Layer 4 of a small transformer language model trained on English Wikipedia (13 layers, counted from 0, width 64).
A neuron's activation on a vector x is SiLU(gate . x) times (in . x), where the dot is the dot product.

Input weights of the MLP neurons that the questions are about. A number n stands for n times 0.005.
n12 gate: -17 -3 0 21 -18 78 -21 -1 -37 3 13 -13 17 19 32 -21 0 -1 -1 26 23 -37 -17 -23 -29 5 -25 11 25 -24 2 1 -34 -14 -25 -15 -21 -3 -29 1 -8 -21 -10 17 11 -28 -9 35 1 -9 18 27 -5 -6 6 -44 5 34 20 -9 13 11 32 -9
n24 gate: 35 32 -6 5 46 -26 0 0 -57 -39 -22 14 23 56 -24 -2 29 8 -29 -28 -33 -27 25 -27 51 3 33 35 1 -23 36 23 31 -7 -6 -38 -2 12 25 -1 -20 48 22 -9 10 -2 0 -19 6 -18 5 -8 -43 18 37 3 -5 -10 28 -12 26 42 6 8
n32 gate: 3 20 -36 -11 -32 0 3 15 -31 -33 -5 -10 -17 17 -25 -15 20 6 -20 30 -4 -4 -24 31 19 -28 16 5 0 -38 -12 29 -31 15 -4 -21 21 -13 16 20 -11 -41 -13 26 31 -3 2 -48 -39 -7 -20 27 57 0 -47 23 0 9 5 -1 -11 -12 -23 -23
n33 gate: 28 12 12 -12 18 7 -49 -14 23 -35 -10 -6 11 35 10 -3 -3 -19 -5 13 2 -39 -25 -4 -14 -7 -1 11 28 19 -10 41 -35 23 12 -12 17 -12 31 16 6 -57 -4 -5 21 -27 -21 8 8 31 -2 25 23 8 -23 -41 29 8 -7 -30 -39 -22 -12 28
n53 gate: -15 6 15 3 -1 23 5 53 10 -41 -22 10 0 -23 13 -35 -14 13 11 -2 -15 -29 16 -23 9 9 5 -8 -19 -25 1 34 -37 5 14 -4 35 -1 -31 -9 -9 -21 -12 21 28 49 6 -6 24 13 -26 9 48 17 3 18 6 19 17 -13 34 -9 -17 32
n65 gate: 10 -7 12 -4 0 30 -3 -56 -5 7 -14 -5 36 -27 40 -32 -40 1 17 -30 23 -19 3 7 11 4 29 0 17 37 -12 37 -28 32 12 -8 -8 -19 -9 -28 19 8 5 16 -19 -7 9 53 -17 10 0 11 -12 10 21 5 16 -41 28 -19 40 -2 -18 21
n78 gate: -26 -52 1 21 -12 15 15 11 7 -2 -24 -17 16 24 6 24 4 -16 -4 -13 -15 4 31 -2 -5 4 44 7 34 -8 -11 -9 -24 26 -11 27 28 27 -33 -2 -21 -5 -9 54 3 4 -18 -19 -20 -1 -6 -22 16 21 -24 -29 -6 -15 20 -8 -18 -18 -6 -6
n95 gate: -18 -12 11 10 -16 -16 -31 22 -49 -17 -4 -1 13 -3 18 -4 -16 -17 21 -17 13 25 6 17 -95 -31 -7 31 -39 -14 -10 24 -23 7 10 10 17 36 -19 3 16 -13 -16 22 -10 51 -5 23 6 31 -27 36 -14 39 -31 -46 38 -29 32 -6 63 -17 -16 48
n108 gate: -13 -15 -12 3 15 25 35 -3 5 -22 -12 -15 -19 -15 1 -50 4 51 -33 -34 15 -7 18 4 -18 -8 -4 36 -17 5 -10 -17 -45 -16 13 -34 -10 20 32 18 -20 -10 -32 36 -6 -23 -15 37 -24 -19 -3 12 30 7 8 5 -16 23 25 -21 -17 -5 -16 37
n111 gate: 37 4 8 13 -15 -2 -19 -35 4 -1 -1 -6 -13 -2 12 -35 -5 -5 -43 22 -42 -17 -29 -7 1 -22 11 58 16 -38 24 -29 8 -1 -25 -21 12 -20 40 17 -9 20 -18 -3 -17 -28 18 32 19 28 5 -2 0 -12 1 -11 -22 -22 35 -15 9 -10 -17 66
n151 gate: -21 -20 -21 24 20 -10 -22 -6 -15 -18 1 27 26 8 2 -8 -14 19 -25 13 -18 -18 13 -8 22 -23 23 1 -5 21 16 3 -2 15 -51 3 0 -5 16 5 6 -10 -50 26 6 -12 19 26 -19 -13 -50 -19 -27 26 12 -15 0 31 -15 -38 -5 -8 -10 -26
n156 gate: 47 18 -12 -11 -10 7 21 0 25 -43 -34 22 5 10 49 6 -13 4 -31 -9 7 -43 41 -28 -12 -49 -8 59 13 -13 -8 12 4 -37 20 -13 40 38 1 -27 29 -7 -35 -15 -8 -4 -5 22 19 -17 3 -10 -22 31 -1 15 27 34 -3 14 27 -8 7 -9
n164 gate: 73 15 3 18 -4 1 -4 0 -11 -35 -9 40 -15 7 8 -11 -19 -4 10 40 1 27 32 -15 14 23 -6 4 -9 36 43 8 13 3 -26 -13 11 -1 14 -7 13 -12 -7 6 17 -9 -3 15 3 64 40 0 30 -17 -6 12 5 -16 29 31 16 19 -19 -14
n170 gate: -25 -24 1 -4 -19 9 24 17 44 -5 -4 33 61 8 -30 -14 19 9 5 22 6 15 -12 -19 -14 -2 67 5 -13 -12 -1 21 70 20 22 5 1 -26 -9 11 -22 -6 2 -6 5 34 18 -11 1 -35 24 10 17 -12 28 -46 4 -3 9 -29 -33 -17 -14 13
n12 in: -22 2 -16 -13 -4 22 -20 -26 -22 13 38 -1 -11 12 -7 -30 45 5 7 -28 -9 -26 2 -12 -29 -21 10 14 -29 -17 37 4 -1 -6 -11 0 -4 20 -17 -6 -16 -21 3 -7 -1 1 -4 12 15 3 -26 43 -4 5 -21 1 -15 13 15 -29 -7 38 -6 -1
n24 in: 14 16 -36 -2 -42 -2 -4 -3 2 -4 -32 32 -15 26 9 29 12 -21 -2 15 32 -4 -7 10 -16 -15 -14 -10 -24 10 -14 10 -16 6 8 0 4 -1 -49 -23 -19 -25 11 2 -46 -15 28 26 0 39 -14 9 17 -24 -13 -3 37 -10 -44 23 -39 -33 -38 -20
n32 in: -1 12 10 2 -36 -8 35 35 34 2 -15 -6 -29 12 -27 -15 -10 54 -10 17 30 -2 -1 -16 -28 -26 -24 -1 -22 -40 34 58 21 13 -38 -2 -21 -34 13 13 -8 -31 0 -3 -13 26 12 19 -5 0 11 9 -18 24 -18 8 2 -25 -16 4 7 -53 -6 2
n33 in: 22 -37 -10 -8 17 12 -18 3 15 16 4 -4 1 22 9 3 -11 -3 10 8 -1 -40 -12 27 -32 -13 -31 19 14 22 -1 -11 -10 26 -4 -8 14 5 9 -4 -20 -42 -23 -19 27 1 -27 -6 1 18 -9 20 9 0 -13 0 16 3 23 -16 1 -26 5 53
n53 in: -17 34 -2 -9 17 -28 -18 10 18 -7 28 18 -12 -8 -1 -35 -1 3 -6 -3 1 20 4 -36 -15 -30 -10 -26 -30 8 -20 11 -17 -13 -6 6 35 12 -18 -8 24 13 -14 9 6 45 0 34 -2 0 20 -17 12 -4 10 15 -28 -3 33 -7 23 32 -3 12
n65 in: -15 22 20 -8 -10 7 18 -29 3 -11 12 11 -3 -13 39 -11 -32 12 38 -34 6 11 34 13 17 -4 6 -15 -5 3 -25 -10 -13 23 30 9 28 -18 -49 -25 -15 -10 8 -18 -4 1 10 4 -12 20 -1 22 7 4 -15 12 21 -17 -11 -21 6 -2 -5 -11
n78 in: 11 5 4 -7 -23 -21 6 -18 18 2 15 22 16 14 -3 3 -4 9 16 -11 -46 -6 23 8 -3 31 16 31 -6 -16 -1 -19 -7 28 30 7 32 22 -1 -4 -34 0 14 14 33 -17 18 26 -15 0 -15 18 31 13 -1 -30 -6 -37 3 22 -27 -2 12 23
n95 in: 14 -16 -16 14 5 -44 -1 -26 -10 41 28 -52 -4 4 -1 15 34 0 -26 -3 5 -4 -11 11 40 -19 -4 19 14 -35 -11 -4 13 -11 -47 -10 -11 18 -57 17 -9 32 10 -27 19 -6 -17 -6 -19 -7 -2 20 -39 2 15 42 -25 14 -2 -25 -7 -8 -8 -11
n108 in: -14 -1 -11 -15 6 25 3 19 -2 -16 -11 7 30 -10 -10 -12 6 21 13 12 60 -16 -1 -12 -23 -10 -4 18 -41 -15 -16 16 23 24 -4 -17 -24 -28 16 7 -23 1 -2 24 41 -11 28 26 12 25 2 2 0 -9 18 -59 -1 30 -15 64 -8 27 -8 -20
n111 in: 15 9 -1 1 26 -26 18 -25 31 -12 13 0 9 4 -34 -37 24 -24 2 -5 -9 -4 14 -48 18 -11 -8 7 -8 31 -17 -34 0 9 -24 24 5 36 -6 -15 12 -25 -16 -5 8 -36 11 34 -18 -30 -17 40 -21 3 -9 -23 18 6 40 -1 -11 2 -11 27
n151 in: -1 -24 -15 10 -9 -37 -4 -4 1 -6 -7 24 14 14 -9 -16 9 32 2 -8 -21 2 24 -22 25 13 -20 -6 -6 13 25 -10 -4 20 -11 -1 -6 -13 11 -34 -9 1 -30 -42 -7 1 12 8 -38 -14 -29 -18 -39 -22 -21 1 -33 9 -10 -13 -10 -20 -4 19
n156 in: -40 -7 1 0 4 -2 6 1 2 3 -8 9 26 -14 30 -9 -13 -34 27 -4 34 -1 3 18 -20 -8 -30 -15 39 6 8 -14 -4 34 -26 -27 20 13 20 14 27 -61 -11 -16 3 -18 -14 14 40 8 -5 -3 17 12 6 -38 -18 -3 -11 5 -24 -2 -17 -18
n164 in: -13 48 23 -2 -17 15 -7 3 -4 17 23 30 19 13 -10 -12 7 16 -25 3 -6 4 4 25 40 -20 -52 16 34 -5 -10 28 0 -4 13 2 -8 -19 -25 1 -3 9 2 5 7 -5 8 11 3 -31 18 45 -3 28 22 -4 36 5 6 0 15 12 12 0
n170 in: -28 -34 -20 -12 -24 21 9 -11 16 6 -13 26 27 -11 -8 -25 -11 34 10 -1 6 17 10 22 -14 36 52 -23 -28 -45 -2 11 23 41 13 1 -11 -32 -21 24 25 22 -19 -18 -21 34 0 -4 -12 3 -22 0 48 -26 14 -3 1 -11 -6 -11 -1 10 -20 18

Each question shows a token from some text and the vector x that enters the MLP there. A number n stands for n times 0.046.

"the ": -2 27 20 -18 -10 -3 -20 -20 -17 0 10 39 -14 -26 -3 -13 -10 25 -3 2 -5 4 17 4 19 1 6 -17 -25 -5 -6 -4 9 20 11 -35 18 22 -15 -10 12 7 -18 -36 -28 -37 -39 -6 23 18 -61 35 14 21 -7 9 6 -11 -28 6 4 -19 -15 4
Which neuron lights up most? n65

"non": 5 24 12 17 -11 -39 28 10 26 32 42 -31 23 18 3 0 23 -2 4 -16 -30 15 12 -13 15 15 -7 31 -13 19 -4 -11 12 39 -34 -15 31 28 -2 7 -2 -4 8 -21 6 -37 -24 15 -13 3 5 -38 -8 -19 -13 16 4 10 -23 24 -21 -27 -5 12
Which neuron lights up most? n111

"ow ": -5 41 19 -33 -7 1 -20 -8 -14 19 1 19 -14 -29 19 19 7 -22 -8 14 3 -1 -4 -3 10 21 -37 -12 -34 -1 5 8 -33 -19 28 0 -7 22 -6 -31 15 30 -13 -15 11 -22 -19 -14 -20 21 -56 -35 31 -1 20 -1 16 -10 -1 -5 38 -9 10 1
Which neuron lights up most? n53

"Bet": 22 -11 22 -23 -48 -6 -10 -8 31 -13 55 21 7 -17 -9 6 16 14 10 26 -10 2 13 0 -27 29 -37 12 15 8 -20 -3 13 -28 13 6 0 15 -24 6 -24 4 -36 -25 25 -9 -4 -2 -4 0 -5 24 -11 -24 -36 29 15 14 34 16 -22 -7 -10 13
The two highest activations, in order: n164, n33

"ob": 13 -3 33 -6 -3 0 46 -34 45 -6 21 10 -12 -13 1 -21 27 -21 18 -22 -28 23 0 -28 1 8 -40 -7 -12 -4 -30 42 -39 -13 -24 4 1 30 13 -10 25 11 14 -9 -1 -29 10 3 -23 -19 -10 6 -12 -27 5 13 12 9 -4 -22 -14 5 14 -3
Which neuron lights up most? n170

"first ": 19 10 16 1 31 -1 -16 -3 14 23 -8 4 -11 3 8 -6 20 -5 -2 16 0 -8 18 19 0 8 3 -19 -17 -8 -20 10 12 -24 4 -64 2 5 -37 -26 12 -29 -5 -45 -12 -48 -37 12 -36 -9 -29 -31 41 -15 -10 -18 0 10 -15 12 15 -4 10 7
The two highest activations, in order: n33, n156

"Pl": 5 9 40 -22 -15 -28 18 24 39 -18 4 11 2 -2 23 11 16 -1 -19 -3 15 21 -3 -24 -4 -3 -44 -10 -30 -7 -14 8 25 -6 -27 -36 1 -10 -9 -27 -7 -6 1 -41 -6 -7 23 -4 24 22 -18 11 -6 -1 -39 -8 -25 -13 28 -12 -20 14 20 -17
Which neuron lights up most? n156

". ": -3 12 21 -53 -4 1 -3 1 -9 18 3 -5 -20 12 -5 -6 -19 47 13 6 7 -1 3 13 1 18 -23 -37 -28 -8 -6 -1 4 37 2 19 6 -47 -10 12 -10 13 16 -8 -5 2 -43 8 40 32 -11 13 -6 8 -18 18 -12 -1 -20 21 0 -17 -18 5
The most active neuron and its activation: n111, at about 0.35

"in": -10 13 29 -33 11 -15 24 -11 46 14 32 -13 -36 -11 6 -9 -6 -5 24 -5 -4 -14 23 -8 -10 5 12 34 -14 13 -24 -16 -12 8 -8 -19 43 -4 17 -37 10 17 -1 -15 24 -3 2 -19 -32 -21 -17 22 -15 -8 23 17 -10 29 -19 8 -11 5 -9 12
Which neuron lights up most? n24

"a ": 5 6 20 20 -13 -10 -18 -15 6 24 -15 30 22 -12 -33 -2 -16 27 -13 -13 -22 -20 40 2 -14 -22 -15 -14 -27 29 -39 23 19 5 14 -39 9 16 -6 -28 26 11 3 -1 -15 -34 -31 8 -1 6 -35 20 28 17 13 7 27 24 -22 10 -20 -12 -13 8
Which neuron lights up most? n65

"Oc": -11 -22 26 -21 -19 -14 21 -33 6 3 62 13 12 -7 -14 -11 13 -23 10 19 4 -19 14 -33 -13 10 -27 1 11 -28 -35 3 -10 26 -21 -10 -2 13 18 -21 -11 -7 -17 -26 3 -26 -28 -14 4 -4 -17 22 -26 -9 -2 36 5 4 5 31 -40 5 18 41
The three highest activations, in order: n111, n33, n12

"i ": -9 -9 5 -46 -9 -12 16 10 -1 63 6 20 -41 -16 -2 18 11 -2 11 -4 2 15 3 -21 4 -11 -19 -3 -5 18 -5 -23 9 -17 15 17 10 1 2 -17 -15 35 6 -15 19 -33 -15 -6 -24 -8 -74 0 36 10 7 -16 15 -1 -7 -5 18 12 10 -2
The two highest activations, in order: n32, n156

"sions ": 1 67 14 -39 9 7 -12 10 20 20 1 0 -11 1 5 33 -28 13 -6 -20 -6 4 -5 -6 20 7 -18 16 -8 17 -16 -2 -5 -35 23 -30 -1 25 -19 -11 -16 18 -16 -39 -10 -33 -11 -17 22 10 -38 -9 37 12 -21 7 13 3 -21 17 -40 -1 -4 0
The most active neuron and its activation: n170, at about 0.27

"organiz": 23 61 10 -2 4 -26 3 30 4 29 -2 -8 19 -6 -28 -10 12 16 15 5 12 13 24 -12 -30 6 -16 1 -41 -25 -27 -1 -9 -12 -9 -37 -14 38 -17 -9 -16 5 -3 -27 6 20 38 1 12 -4 -12 0 -2 -21 -21 2 18 -11 -46 2 -40 -8 -29 3
Which neuron lights up most? n95